Layer 9 of a small transformer language model trained on English Wikipedia (12 layers, counted from 0, width 128). Numbers have three digits each and are written without spaces.
A neuron's activation on a vector x is SiLU(gate . x) times (in . x), where the dot is the dot product.
The model reads these tokens: "\n\n" "He " "became " "a " "member " "of " "the " "National " "Academy " "of " "Des" "ign" ", " "New " "York" "; " "the " "Royal " "Academy " "of " "Ber" "lin" "; " "Soci" "é" "t" "é " "Nation" "ale " "des " "Be" "au"

The vector x that enters this layer's MLP at each token. A number n stands for (n - 500) times 0.019.
0 "\n\n": 706330381392446376238474478500156652676599601449620457490544354393695479593632515622443530427627501473442416484504511373460429707372484482546570453649540649317631451672572497479407369477351674387640458446432494422413570456406492590463565431526560145516366471157548581547638497444303432561622582421556470702553617431294538670377602635250619492364412723632450438562423774628508746580572
1 "He ": 630470504538477416289603570531422562401447571456486598442349561499584453520621627533465486352509279549499426595485541485476370630456395360414727580556469376471600426488521584510444408439411678529574481553435442441395485414520462494367578459523541449478398382328603502525613515581432376686533428459542371692598602606456538649360521591525497445487446518469406428429529458527553580534534
2 "became ": 650481491459437527420549572605338680516444682429647633482370519472602385572571544684447550429352510687522376520563462349511446538314463362539524519540415448417468329563434640609462470439388641515530508531345460498483278440357543443305454463488566270520371511277673358506485506522413475624447662495547531566562559487447470721378567569463433453491536489459374465440410569618604575508468
3 "a ": 602484468591432417524409482635353666500459573536624620500404439484407502501568458618433530445412488569459378496728534377502463626323427470541463496527521329447525457595471630494367457513544848564598423603414384402557411544525504459459441516508522299360360382311612379555446521476324498634548530445484453495667463472364523652366571497443401527540503441508385552447281493653574583548458
4 "member ": 528518644537547533454465564656353545514514575467502501456469499550533567594541357628474613569458367569401400495668470445538318511388519431529644533539504418471377480570497662638388507448551766496673362419370291284452386566492566437416479554510465348415458421332652467648558496506332360646630562477489412466638512530398505707445582543449335512543508644421402465516336535601601459489532
5 "of ": 615430656540488620567665586481439607521406582419638570463433498422458445483548500769405521505493483697447458548600476539535440522552463442419542477591410482352587430552520634513357485405594703581580405387327448507344620509489561556398546514335549247446476508274629405557516456516318573636488531468628521613682421458492464596484636517431410443394506563466322582507418520703572650525400
6 "the ": 660441450519417535506501525563437566576503516565617597575330398441521492510586531617498519422548400495468471586597484477430547569422472507467528492651475552371498489620502565590423441418518808499563442434426411368471594573428543657566536579456508211402345512273593495561514460451374515578543560522522521699661500460424446511434531616302429432519491423546395440437301547592522574571343
7 "National ": 529570704532466440558557581491290500425473500491629537442388452432447503621473517649500573430524310537461413589770422435366371615392560407320551428593567549386509452616440582605490381370464674651535552349473468319450624616499702621591406547510419372392264499356665376581569488487428517593682536427486441616647416461450531476447512431390465427604488470511373428570321584687478512478566
8 "Academy ": 524621778601586563413665485563344513431562604531636524389507443552525561641544512731436560477505234482493589629587425503480425607502516328463610410649572509554437364624484510617419466379571778576558403376401419230467533610522626508516613589569329405469464493455679418663551540433460500506701517400587412443697450543366507547399525572406547515588423521519409467557365543631554512521506
9 "of ": 499509561460542683483646550455287591499407600575660613494598426332376544580550507680559579452664461481516504549589429399507459578539506396480536356511617441417464440425417544514455459472489809685492478461392496387390589521525470600464542471404399400411463457542501448486574415373370473705524540298513500440642473451440476552405601450348477346491502391560431515470390524784539677562462
10 "Des": 514683571379660419389552513548396514562473548568746590475482422479508470540489657604522450530527493526460356505519638340537515543478402448397471287481528477539410457571487630485579478439516774643516342415432357447426496543505440600416596440717479565429462446555551357508557517420426473536625532403528505377609618532496514619350667414424459493497441502677556625578507645635403624436400
11 "ign": 666651484279602534445559565525453512525585673487542550487490438437593487559620524603479539428649399498512490435613594539403527727483599435376475455553484537408369607545443678442479561548481739361612356443517414465520595738513505502491640364484440533409520445361564429420518589438391439576533582459525494363590558556422440633415503495438457513620513520637550569322461688635500769463306
12 ", ": 419565563427478487486589479469424486386551676418544582614459484528557475573533572715461458389544212578503548536498568414577518635513406456468589400581465504514503446496435601512297402505538827568689404455469391383478467544491554538468548358514507109513398396330471455496550569492335467651571658497604493575506445429342487599508639607388466481600439465558376459502369586652515720591290
13 "New ": 624644588519509508539545549493375536494392537412667581558493468413484434481489573544395442501477251428498435456662392490435444570440470495363530386476508487318489603490481705572499458537401742534666383395505455418418657540620542536640581412569453502401396450324586567465528493530380389696550572511483347579538484450414480391411550399339569527426517390459430315512419761668566570503541
14 "York": 457506575519530497224672593490375566517398490489553579501494551542514402601546453630423509337374423462514582545516589348515518593406510595292558389484558464455389474623469664597565524567404764400628380395502502360473618675534566547529611483572403532650430456319663439458492491443333554588676653503501403357514517610347448485328473408491574531472422378500588574414480677580538629348432
15 "; ": 473511652465480361483555561467311501515565671356556582521531536497633409665489588661498470331607389575556538471451570497669401622416415511481602446550477488561550439510525489581480461505502752538537502556371449338358488553501529548460555507457611093476454442243602504572542539551285446610620591439561352575421483586396552703486556629420470508421615515384309567392506608583415633479352
16 "the ": 666471515570432461523483567481444583635508525541558575554314421498528461538573576628527475430575319465520410468519470488465502559315520576553541547671585468331622527590483551520524488507466683481562394468461335378494567426451466598550515641497570157482308375350618415526511459578369512652496502465507487694529553504434534556393529592422376476514632443461370396428413533540449508517418
17 "Royal ": 575593622593520475420551556470304399612482520527604557535466440472558488665493460656517534453453282480490414432714451350461385590373497412287525352562544515470531391622552622585537510448493699583530421475495456283413533573553571527507504564604409321451350435417764374436486459519468451636526579385495429695642595539400545475469498603570502434574491411461417477484296534682449415520544
18 "Academy ": 493551822643541454403632463513361536423554665434664480421511450551538575683522516665419552464487225506489587568496457490476408605433525378465605388594542413579529365566486534491462457413565658513554397409465384307402462561604558365498601610544406391381444423482649397561561509400414433537650530376653360615690505539374577541426468559544531535635477548486353483466387506542530499541523
19 "of ": 505511592504531657497657546441318586517402583543638581465585496341363601537586549633536574458628405478473494511566427370517478538510498387502500366533559383412476431411414533531508488499505759665473500462425511436338570504566444546485552470391434362428455420577502476442562419402355476708533515317500498511634512419529485494419563407419470352510514406560368509462420493769507632549410
20 "Ber": 530685510524547444534645552539328542528485561543693581331511406400491423472452529526430439400587345488429382482421444416494432540378380353333539377498518449477534441485551640567596478564518701386432344499518443393476603647575470552507594402511412543457521448553535592525493528314426556692594667327471444477540570509443407599289421495451514503470426435532472560606435686532597548527413
21 "lin": 432578449416537545363571578600471493503558555350465595497465442423424308618536509643327532459681411501574506542447598363442527578370567432472404463455578467508492542667490758594591465502617684236597390461578499381406662718466438493491611519535476478569410401376509502487571554433478470595608579389490467337527535612397412502389448320394536517546481636598552465331524700611536658436366
22 "; ": 445530608416435460499556511424309471532573643315535546459558520519604432684534589683468487318577358586583510517501596471679411535451347432477592446509517466585546423481533518584485452468630728528555509518462510382351553552542497590492585494477590012512409455278582419537548570519286425647584598456550358633452494545368491572473529546555506467464561481460364536427497596561466585462290
23 "Soci": 522515590564456445430580625552254425510526535488516555355475332429514486528566643542443625627405375520564404363600458388595424615274563455381544489551648609457521550632480607513511589491435609491550421347460329379398466498603609535560592446607353559499454424453605417461482485514443545645504669548511412552534569519467570463220590477483443435378577488526520550635408618631447548489393
24 "é": 537442509467457447446668497453466506424549637679485650325425479420491487605550627675417432546511464531444378399538537364487460738347480439408426359574585498471499530575596649359196480524514643490542386457513440357443474676449462590465572485475495523583511479491644457509534458394416554673448530454516496378505475581361519598511507456397426512449533395514568542408527524523420566461396
25 "t": 541469384452443439476545479448426547474586592482564664405399386456511574541614552656434486590617522552585420377534456396466453715468557460490596303521586455464546590634606624521213528497469648420606378391482339386508414651470584488488588588437470507492437325612587535433536530427440512504485508351404430294523478532335490590489504486519429546504510482542577490345416600558449618612390
26 "é ": 559454592489436512384575447468370498468464610545652585302408456558494571599675636690442361494511338463518466476571485454515475595405496383450579415498576443582575547529535583455334471514565748543547485414570410327415377724602535529520573462457502354540535417468539458508502548487425444633466518458577446809524505591386520515525508526520449508518425458530429495386502538570482561512502
27 "Nation": 489525540390444462332512639447388494476496684638614529472427432369496512581626527517376559567303375561531351261551429407492476711364590575323409383498487519534489622604452690522464578454344621463732468384425569380438456568593582382527529537538451604571322347556601455540459583484415463706511493549538403665571425500414454515481525433466413537430470467555491543579568602574361608492447
28 "ale ": 521487635398512552387522518476423480525483568556684570416483495577587553693621565663387428409489280461486458511521543532488466680432529416467575344463545479547536492502412591519362467456497747601600428480555437304475418696579544503538531532455489344487510393524605435488444590369343458607458518508523465830477492564385482567500452554572441505496412449538358524393460588581497637560555
29 "des ": 553574617536531593362543421521378454508403551589719638370486463542561611513588613578512500577550350471542408433578439345497482619377550423412528367514478293499570524393488525506512529405530803629502418414356487382348434515644449634658628529490502369423491417494557420534542483377351537643378482492589425764522509539452546501390555544380526461520472422638409540595534499624480649513453
30 "Be": 447721552489540529513567462592360524622555618615785509430473516393526532596469596603514394418447405437410372473436472438460529633396379391423479424467466412500585624572572700545567451499389662493539333438500425498484588583573587496568561493523432580505526505701525510474433445351337490633476503388479472582522487590514461586412570554485644615597411418638493465483586669688541741390437
31 "au": 493591374460585493433591582554425440520489623393675407395480542486543457460334551602435465577514470509558455556480500302465408627439574343464481408490446485517489628518572688612572371599392679451454375476558543449414487710505477542535584455515406418489529401469470473535473569424513442628513575447491398458586507621536549529410572418462479519627470489615487501254424612564524798411333

Each question shows the input weights of one neuron of the MLP. A number n stands for (n - 500) times 0.002.

n201 gate: 486506607258494470606295522299428500534451675443230562503506497439625445494430457319464586423588503509486439461594658474536369427481399633802563349483462634524573664478552452548476582362442494366491321541421518610375500481479378449544317460503451410512500517449357617428289489479321462659531393604534506553678378429352436580678574576608494639411515488482636612542446482500434464374468
n201 in: 750601556403527461555688379470460497491606491483503572593606596519562471562591542468527519326532517383446390511547539271559470593693383761461329633374551399403748538445310419547656638416566567614267471509546564527250476456521560485497340455598731387586416556435532555459639503355425425548506573521424562497495565485535428398602640529590494480462476500512491635450381453562581449405360
On which token does it fire most, and how strongly? 22 "; ", at about 61

n160 gate: 375508503434407650521536518640492325685439442584586479401575596639656425465500481485626518656413401512426423513529430567537509477509552290532550445392479369563409438482660513409666555368472506494672392517584610582322526293462622659531651456526553599573478613674457479383614637609516617474462468535576529601414416416641453376393508341508521614574255548389420625548570480401462560356542
n160 in: 329483631394322608515639622532618529598503485572528612503482388395461430635354386576321577707596382598563365413584395411509394446483452497530509647412629448603293475441427544481553440479518395546308409405549422417415478538423443735559560538427581570438371456589410383522368650672582599375519619481587547580678408330613387593327534512718409604506594316478482468658350565307589399380673
It fires most on token 10 "Des"

n235 gate: 500434409403544497409469422494553679428458580632664449657576374479627438552570513562434564454395487607506403455431491396535477588518489491373409439392458645514408517443485432559536485492539336440535489652427625944548824302497614529452588624616453468521618467432551464520568449359497442497388468506521350462520455630464618401623349641320470503454580483374422418500497585351439597544523
n235 in: 544594426341403369466509393531488648569293454480545404541545524629497441466550473375560583660381368354578399298586448591482494611359434574628503431497643424371480447428485554356476570407675656559463477591589470405333488548635326284488471383357648478632371390546491472401380596574590655435377522328290614582561478456484406485475473424638656547416428285598448396633554396468482525584390
It fires most on token 27 "Nation"

n204 gate: 602764623574526348470555480507401454450330503433382377554548675580480578348500592546449398452447533274558390429435471447369578203507472620371442397482433500440446566477646416540423497626630475646428417506506497500565452666425348535632422320387428613621612353567433454420608488619545446562611477451562299478526527503563466456423601615281659472366459691611305684463392327436684518467767
n204 in: 503438550369565583627514444573452496399639490415245389489665511380631699613577808464389504557486530287569450536414587374403390613489448769453486365569186646407503416374660439525567547577702525760518652521472638215423460666679493449345598485482507681361371554385603456636412594609510598419339697423566446509614395641407549563798677503588496781529521626485361482690405352469493461463606
On which token does it fire most, and how strongly? 29 "des ", at about 2.7

n189 gate: 521540773401568586440446654381463368476489483573294489633597295464564491450350225577544686366509604361432402308467583635394410333494323404646613379472449500398577695488425599495476488528480448503389545474348590521514562495575595618563652503589359497488471508525485415482509519511566512587368410506506629420484497333461392457674555543437482328442526420449509553440301616413680465400399
n189 in: 512479690534585513570644537563531520561380413401510466387534305518646421522536439474744514393609521700531455491386229602366397477403637436567322452459491389481185612520543344379483694613380487456354629440315645510472510633500355434471452390480570476567567524395487503711497589459500654633829440752477539457367561526503190497453436525424486385584403420520682500526414401578484524674471
Its three highest activations, in order, are on tokens 9 "of ", 11 "ign", 19 "of "

n132 gate: 581481686457560440386417459348307448509587366653377503610618539547478326560553474524476611471474397584428531558470491518473348331475589403539569549466503512568466482568527393334497518632558342441436376654556456625349500616637579358532365698539595536534343528588296531556384500564405481607677524570344443605487366523610558444643494331453435566316390614375232349561418591500509615374477
n132 in: 471589561575490539407687629487541500537513342506558518612412526624527550287455496538629469534433551513665569408509516383497589608452665401692220619631438600674619402594411430531451549321641560527711618554490548368494497497266467608459575464510470476591617710433564453506785366509645534536276361781586536506448409554512368468591503636427393650497487589549412575380133490472474530513341
It fires most on token 20 "Ber"

n306 gate: 589405643517503369580472559623563587589614534548568649519558569530534517624294520612541328550413420333588514603421446457450551425541497570483568500563710681462286471424503422393366363383371477659473398408390357584669524591584344348410522385613630583468586583374500652635497567474445531473425398491418470614387454628426644497420526359439442324394432439482600682396600427443566341479474
n306 in: 494672401401493549566603649359528500530484574672613591602527523455534487623527514366358391393605545542615605360575589576604572404483550238530543503537373428269376434453713689737445523667619402641523506484655529477340263395579556409620415368448517382380572476601369300722490603358621660592507490615629590401431466551506497548500427415544493707394548541329347458500452659494578329497576
On which token does it fire most, and how strongly? 28 "ale ", at about 5.7

n223 gate: 598316648382455581567451594594670494575627634545545536440444536642656483548458586600586655296576385479534450569448424515488485398640342515480509410520429407524584418525394261664508467506361444605555457739611612616497470361518418572588544634410632706473311303367316639440430430488581500616576567406460434547582447479543352500534553520310367332497574602616434576495535556423494404528427
n223 in: 447679420594474441524522551431544758419406329645461467626299543557619494475376518225587469490605385376606545578386516414454381693576444478546778452544467519461561408493404552554483497793594564419401612307649334397462412464559431490341346354539510464535582598435458463439653235443400527536318603421434484554451554656381655586375430389598503435610571589655534428417655545447451384647605
It fires most on token 1 "He "

n118 gate: 638633457458416428212488484579616503629428624447457454611561569437500554532431657561562575569415578366545454457374560694407500536810536500381390463595494422522674324529299468645461672613395518494689652461488396554698562552497290615461275610547443561492337526655331430518642549603512409566424645386421519560459381427533551594523427672412587360399648588421584513451402616453578534586491
n118 in: 608618420650569532459398582446455676445403347774538418457541576456503628458552273613506414450457632626557506419491471601390612415617512426503569557473491315397585433636484547389545579526570586360554388344500540676597563517443494431491474545509529646513311432713450671491462597476395421529564573337558625618536422577556658620767339576408526694634631656640506459765374448410623609413558
Its three highest activations, in order, are on tokens 15 "; ", 27 "Nation", 22 "; "

n49 gate: 489517422637577546517582363571462661449630320500421548621457411288700411546421329442552609484485591552585610545514528601591327412370445599566523528386583556376434485381515477342495709454541473541453441666440461562574433582655331359473368528644463528568550437644349462733276560330514484450683503401593467599538427348495571449468611266554396362654579649472412515500600485515475594331330
n49 in: 624672550406475679429507424794239393602559507421670618470585379601375465521587401585363691350532419500497517500393544606464441438412469507565469596542576402687629585392562255592259617493570542414404597627588664404619500590544482496373439375431581527643542816548657455460400304641483633209371448290696471468782534532474711550579350542387556552658302359584524449736538528407609368537429
It fires most on token 31 "au"

n156 gate: 329448549567563663485462445487561385565337509519282707399516818515421307456423358554460455553451284507465518549549567584338470384419551529369481579297524391516360516466621397526438540311372186493675471529445549557413483445668544633555514466540527583492449466644615480467632500794592552470588436719547266584532572225710551461349507655645466485556428429416494520614332477446527461357422
n156 in: 257461580724521731457541537385582572588261433554465533400411640490341394574379484332433567699503447447483379653415357441504435424601483388513575422293397322416460514591643467516648464278432341672543391538600594576391465255633443610389578540521663671430380440630535406528500761755707533565486421615587405519541426369509493340441423593600617660644521197539401493581313483426518510282334
Its three highest activations, in order, are on tokens 4 "member ", 1 "He ", 14 "York"

n194 gate: 397466445589338708646524381437455695365488403544562385649746509669474533447380710367451370641530411354506577310474397536623487378536535491373494523464343476592434578595606526473385730538688584446635521506425582616515571597516478543373458616553689503530206587392408471613516445554463626443431541431487614508525497633470665548279485569485462476586534608375503559514673376391596452643530
n194 in: 524438407600571527369555437507393596433601558564470654620592500641286137308503478376379507446497572639300381556397497365594418682547529566551338691384353546450535609434551430479419598532555546416665442562309540315529669463517585480510514586453459368550598566344303358537407434444513578273695500257579661595527444464527523404503221533299479637644637447503347459366525397571534663369599
It fires most on token 5 "of "

n98 gate: 519404456417609391570402302515509549559535529443494607446615536701657561646553427589605405465535438443477600530425473685695479567577511476396673319497541526574477424444403551540351527410497565469295353207383527531564431581436573485424383564488448612557552401440488522685549404611380563488799555598650524513577444565414471420353669456594500513512384342357601788423452406431479519537488
n98 in: 590583445578383359329458412636562441670407366572491530491344417595533548406500516736526534413592467509402533580339473594360381474578419512579587577455569534497533463386506418508492653505531414364631483588369448384427503362450621573446534337597554560546599560558506608309619404429457466666470720580414439602536412460526364480570477639435790731607497520450444362523555732595435500590537
It fires most on token 12 ", "

n276 gate: 474442429475698608460389527606469500593500503418462632549462354521406506445567564409226546678497397605456462420567433661425409557589625474611500373394484315494627378527412413541582579720590559632432467525260531594466515398330433622458631462529485513502424419456560548460515427590527649468465303629648549505439617593438506389644372506556449557454417531565294275528375500348506463349466
n276 in: 483515491445631410450613427397466503642589418720554307330420403468580370597444256489680503476425426522552441494479590317484516423514652353339363416561462438547580661589471485301542666354463540546312524652438416461494532397565381583730460494318611476659463506599588552386377527661491460458487561506425367467632672447619596615441572451605467437409443640619626407562638647561577564846565
On which token does it fire most, and how strongly? 29 "des ", at about 18

n163 gate: 549621492478381571387557532354598431447642470505576460500386580364424492430565423528579557368423582491532534510445400401289643525581387358468514472497369424640521541547491489517475318511391365617411389599657633537620418508566426591494470443534538442579703579257444430598474574624461453678555560417376621515547438334601306425319469585506579491436472472431383526493682389352642539610461
n163 in: 489471664437307643535440500430515420507430521530654573487586659535694561419515389511462510400414500415449459636599659448447375582436413180530747445509566540547565316205522459566522351612622522487385569503660553500561595430420484538632470574712519509518592518432372471459375500337553447609311500487285400679689349475573421574422361592497438490428347521328415424658337509344560382468432
Its two highest activations, in order, are on tokens 1 "He ", 20 "Ber"

n63 gate: 534454450527404535594457742609649555536430382617532426553717439535477312545526399432626574450447491596491568663646577330310510483476379425586682253375344426289559618457571539386261391562564525448648537472500422448620510435445612459454590416452406535646525610581472770648597408540574493464381671445691535453461526543579408413474547528540388200635541441429634465539456319506475428324453
n63 in: 230513544527605636471423561398560447482363553355410500464409504323280426480423702615672595592520578392570500653452328321400651472507493514516517548433443510517416334436662399585525451367292720511468374446456565370594299529683374493683668669437585368503594604418534461528337266443410496355574412482443376397589385781469490500187613375642410641407325314479437524411632381649437304482456
It fires most on token 9 "of "

n75 gate: 503375356590670585594400531454509430534638326806315415469485464524524636475542403494519418676506725516481470694596348408347401608427366815592419515619420557539591316332328421380422651619456567530599428462468708517494415500470635474245514510529500406446393332589432460403563424497639405606381358464420403506514344535555440596669436329465446554322506497444487339632473545323464500510471
n75 in: 530647478293415614432507569537507370736465291705748681554603537439546358771466347674420485438561432419440446497645470539452764513523178540418584413602557571699473543417307545381338445534383346353388546304446529634514639493522570386361565485522593408413475486638279350656556418443520347645400474522425496506513823618523699712477453721564421186507471578693401305574446371364493450410525
On which token does it fire most, and how strongly? 27 "Nation", at about 1.1

n4 gate: 570571454601631612503384639525515642651392639324478598383529550586468452465540497419531588375515615400420532440272365500420632611533672506276426610429421566423480642366312465437522497413267615567239565428300515487350481423443541553533467440407573402490512660626356475534409514615396348658491396447459404609514655370478503306590637455566378459454608397494604516535500287577562387436633
n4 in: 427592315593464279410484422451640559618450469488526584395503543638476296663434702456568667397646545494587509506390565626645618578404571634567413426395541428372524311570454291642388454494528582594664323340601281461397322482444493399626541414305381443442632591653532427529559325532419398470428451286361220571580453386419400433591592453456560407686420424526341376600555490481513497440389
It fires most on token 19 "of "

n314 gate: 503472533500542463487318418455554560602535452418545477336435503357707413577490540482425473453612370424570573405631568429472625518521567481560508508355673549614440585457497547429560478429457544480267546451519489347405441358520633469574491375461657604479424400555456517567517555448396629443369514597706458742557483527647516303604580503489434503453384356622624342352550569623579447681505
n314 in: 302446439281585530603701657454381440554355422512568570589381411585418649385518550594442583420391619382556451617533292395425659515542547445454616793346441279503408411463646494595543336430443353362457422475465609533304313476331493674551435497464694497513370549546477550448593479455606736297420736410397477440483578407728402500527558510532514342403451379477324523557565513587480652497452
It fires most on token 29 "des "

n188 gate: 524590411603467518378514369500563668456341477773413500513576630589537474537325434339458418440380478476546419459453467520509403465672308376598500516368639633310567617441594618381513678615575462565439606313646559594370554580321455636465342546587537511557526531460553537432531618450550509677604485180362503495466413447479622435547471337529485639542554553479636421627570656489482374482462
n188 in: 539531239622353648587572633522479240477632461713484558422474434457419418562257353545308378669653477334461529600569503540562582620523548657497560594545517458602480503490560441613303506585397491432500566549305383576349562664645399666527595598588589468467512591724512423571347535515477464341503465440682453560197357506520494439490614549540403531512466536535455601544329497536600483551418
It fires most on token 24 "é"

n78 gate: 517548366429301438529696532478494487481437465395602255358584559523442491523657527528463669552409422494361686398551372512441484436684527655425281452420447431289407485344494428522434562613613560497547628647464296450551460520300422494479312469652579621530407509701561709567415592578537607629459396582582420560634391518555377624305336461512612585322537509328429565519497585423643520484479
n78 in: 669430569559623414565432573466482544414485500572497623670497512387675622639610658522424297364566577580485483410466515515479578354448500497649562430667411565603408291595559618376383420595550333554596565527399542310479396579243420337584616671451575574555521431416536541512590463801628372500348516497559543508311554557505518560421644449411434372591688381376550475635590599506521617434512
On which token does it fire most, and how strongly? 27 "Nation", at about 3.5

n299 gate: 579577652561610329562468427337451306604369413652391336395528500674513430560452546557647312336494469412396461669372791465424482571506546521710549450541549380500503444668491466497581555511573414584531459500494521435509718581515546643725382272570249441535550642520476435446574475417508361460506568574460443577497686568570567550553503509350685393539635376500427445513497491520655464692482
n299 in: 438396608454583490420295636688490615489371611454558664504442608541514373631373489426445533668487628755398360532570375423507594528361415507548362629599600560493716366369382345494479476551560574518745418517540459483450242529462851427289355353397707458545513645422473588769570420547449331594364601381423452491451389631512407561511537420467248572446705386451500389606409534641393322662376
It fires most on token 7 "National "

n304 gate: 538556602637585517362522471378597357363454677444371518591618562255532655593458408581578524619613521613476706510430531473444494379515540580605403490583370535414700415457375534428298554558473552384634505352508566506541576420568534458621462646455546343426432474447511414533554650640471547457486500443511545579329520514445451371611539516462349534417653377540486593468414393420472480422365
n304 in: 503648650306450560324533607497527592649503509591739561412427465607503509642486408539311530632570578656572647400520238512581370615308440282488667389509667425383491622599513383464450400567473403449335575464573476623422500716506516403606562601587624381556591570671346516432310337539431435490566434402586674500588529400570458512607561379391551497645574533636533475426461534402581418510643
On which token does it fire most, and how strongly? 18 "Academy ", at about 15

n95 gate: 492511585491528475602497494621612525532414334361653557375494491511452444456596490437485439497596360438336381430452460425632559338490427591621547360615461453506577527396426543492579426618586359589447562521383533553675558449366525343413651593617491315528655514431542550555459486434494590578597640198606552693373287650495485509560624589452693406406412384627683358489503278275543662475500
n95 in: 530398559480452352475437581454393506622764623611488539481480467620434503606408536481658475525674433388445480627447509538560503319356494482432494552402522471443514430426610475426441391683509377481567543363433423634584452450518555579541652531557365550478523376571625592750347534450475679317656466595626407232420491597497573385385710395494509573417509681399587536402291680443413593435518
It fires most on token 20 "Ber"

n268 gate: 445362601471524473539570591528410426535500414511560421484333390447409394460489623421470325644456559454471435539450583382464528562388275521486746494471569588524647586525567696434347515497643423606629404453417500405409346408457418503550640420306503458495441508534437463527688452409593313423365423331552644450529415580600646251556601403618578354392401376577363345543784464535512313491506
n268 in: 530518481497378431689604599583503490415487644640556573486316341619380487668524471426262611566494482648352448256585437455742450612514669513552528470248405554555460378439507577711538427399563545649527620570478481650541424643513517708465548327546587537460516439584458513311423399494482421393500667360594539603314480599441510532514397500522697406461471516600642275425372175497609608325564
Its three highest activations, in order, are on tokens 26 "é ", 24 "é", 29 "des "

n165 gate: 464343551694530588604372431411259362585500480514566520506559445508513374354458454535419510474467562552387660348492656503527509478590506369548636365561294345542475429460537477551538664407442373453595483491577622586500539419423469573494379482406417472391594378580581612518614280453711421525543472368589482627455566716492553376547521623638559606563506585558320524266548675693406591568598
n165 in: 580323487650497612439657606470503520459639391782392656455494424512541640456476486509435497524420491539553582440602447695670394603559447494368610494315595566445454724625573414676424530561582446554630447646446397507547549527357368375484503673434594457495503282571542376519413570736521503620390244547620624483500548359406700657469465545586358388471312372371393259486655622500543330312436
On which token does it fire most, and how strongly? 17 "Royal ", at about 10

n213 gate: 467555387468536470525566519705465583588654440529473545516618564355453336400341219586563398720417472588549416541716530400560393589465578518418615508480462439360446547370454633624460479458564479475387535626432527445523379469668494497518509329527319643557550740614435639393393475456444424307595151494531413661609409638503421751531435509468512603521515444436465521471551447543585459531500
n213 in: 436461431435534509281621577609665746302565389581531543583474475472481646497645493695482439458422523454339435573489401332491472500559547313606497584385430533646480377386528675319454469428568455395469471482270605382370383404453444568614503447654594454525637480378430519491459612389523381335369484363384415484627580293566411470481443426524734473433543491516565596522733602456682609503395
Its three highest activations, in order, are on tokens 30 "Be", 31 "au", 20 "Ber"

n154 gate: 554549422575494462474542697596536430559497803628657500615397385482585497551552545545641510447488570364380477546616494641638420545396413537680476598310383600575509528474698521492433503527783589448510597479543667417330566587497653642445593599519642409428610414506537558413494515641617352439535442621259522351608366574545640343575562430672490351578438451334355462528752373509487357606546
n154 in: 517556603636528432403580513491473588458446565430485652348382391531503569371586520517353477350627463686577614344497444500392431572526527591341630610450469282506483443478488480481440401540426557768500547443596555500601349437338718447506558698466503468503515471451314623417359595392658671428472431566380417551598644367544225648631451464530717317448240494412384556489640485603488396453449
It fires most on token 26 "é "

n139 gate: 768559587601547400511466424565444443466350500447532505334571456579546511478486616492439537453397604353635530527492518469529327532528550592448503446506556562427514489509589552443669588382404491367500680540531584557435620370301411621677555715321662377539582467450457539698467585440560353518637429437392497567495491540367378290564543423397582161422584426452480338580401420425394500563618
n139 in: 291626543725436588466378462381500254305400733608614506475563578572318653436596301500377613589507331507420413362485582464607480470635378328598567451513594318537440510400490598562432520670445516614497278575582490643477557351520456594441521329564713647478487566446669507613538619507550307346377578589435563350512608461479402625528602539291424312380490451262432554621390510724625641572589
Its two highest activations, in order, are on tokens 13 "New ", 29 "des "

n134 gate: 536545336506485228514465535597583519497512547421433532519552382594404408553548598417433412412425609478559742500704385527359431517386603515535556472538545586537394488446662578419345481581506443573416414291551328662565494207603503537374348422466456423465539488535618254466412480539626580538422559597594344540427487587514601458494391419434475788430473359547488354770500446350537623613602
n134 in: 312503385497376474518509905507528605480312435521649533514370418464270670525482354451416599438586364572708527595476467513574457538390491494385497621534553381513509405480362491526391497682509516530516285402541389464538565299500480529585364602390669669540670448338414407490573379491452480546437428312351668514451635380442582354601475450579761650391413383477335392537667513488240589457478
Its three highest activations, in order, are on tokens 13 "New ", 23 "Soci", 16 "the "

n121 gate: 408523308503317400479460710555604620546469661412411425560395581479517531539399409747430426561422521548497542479482429650494445477507384576452619418393454571522380444497316611371503612671559388480510344693594465545386529435325403400600450276304448551524348392476443434690702736391476393572455555575383621534475829650474565466639428466351639433465323407656589561458537466433648419588494
n121 in: 552447446340332603458445641438528334437615463412394572500626458446366332415512486445449558497576509539405506418609585506420487607435426437368740529411299664424341544517315536466463490305416484762484411544472440510627513500533422471428463320442526539463621641542395530541575533600234473591291298324395356492543617509638338513483509322735337684230510431337500549466608544426426447628547
Its two highest activations, in order, are on tokens 1 "He ", 11 "ign"

n279 gate: 448424538405477506479423467532684542553556424548388393691500503494390286454536412489583372405691560449457369597421500360484409471473576497533629485506523466424258475632565650435472339380262516427146531484541346471441561598587590567647524454686608518658466479403443543373630587375372617363451334604484334346605503612651429440546610385447441370361452375665512568568561318436330389674419
n279 in: 706587687461473517317526450490588652461559574751436465365529692374394589529437507409608676460550484626425383456647338553466528451330532299325500615432444572631624527451531417503518442443313400532524497371447420483470510431607380312500561452234517513656355446635537737422559398371484628500566648338188635562446447490512625323666604526579482309641524755521611493366557483659660463308360
It fires most on token 24 "é"

n308 gate: 558503655532588466649323560289423538406280423411329556426553374540371389366488574292624571585533610537481572435543571336564309563628365530598426386345378416520541500535435462521488490531305543413456358693552774606714268590422493618343327555473527384461458506475527521527507557405562370558619514660476567591497580526467373645458559536533444419626284399193603493568776503260271506521434
n308 in: 440446598620519448644560750590294774408653581601702665558417366432523479514387326477467337602536717385405548344605515486389507464696595609528521591256383425325790363515493760471556522576414363328706518557504576489589404312429571481536706691385508497621518621326307481354616441597836446455605418526560706613399646471474471522450369565450454593401573572231393600477446543514304708545489
It fires most on token 2 "became "

n60 gate: 363609438486464395608394599415743503534486440613545628488475500489497592517605654436497472528404469350420436372473443323551346535475289386464412261560551621603391363442527489455429554344402422334346431448584614334491452390431563593590459442434372672600575550362659555453424519462434565561533627542646657487526401439364347401741441488375405457479391587431391422518431450352395576534465
n60 in: 616392312390328731509440281483595467609462525609559546627558530211452669500391576482418569570455610579531463485485430462592400597469538736512616563708491611689411513310503694353450490457617375531483557372401364417513424549403374599632545443460433457584774491540422419389390509465244438470457256533490539604552783426438573510677435513423293561575402599470472467552316548547394395429635
Its two highest activations, in order, are on tokens 24 "é", 27 "Nation"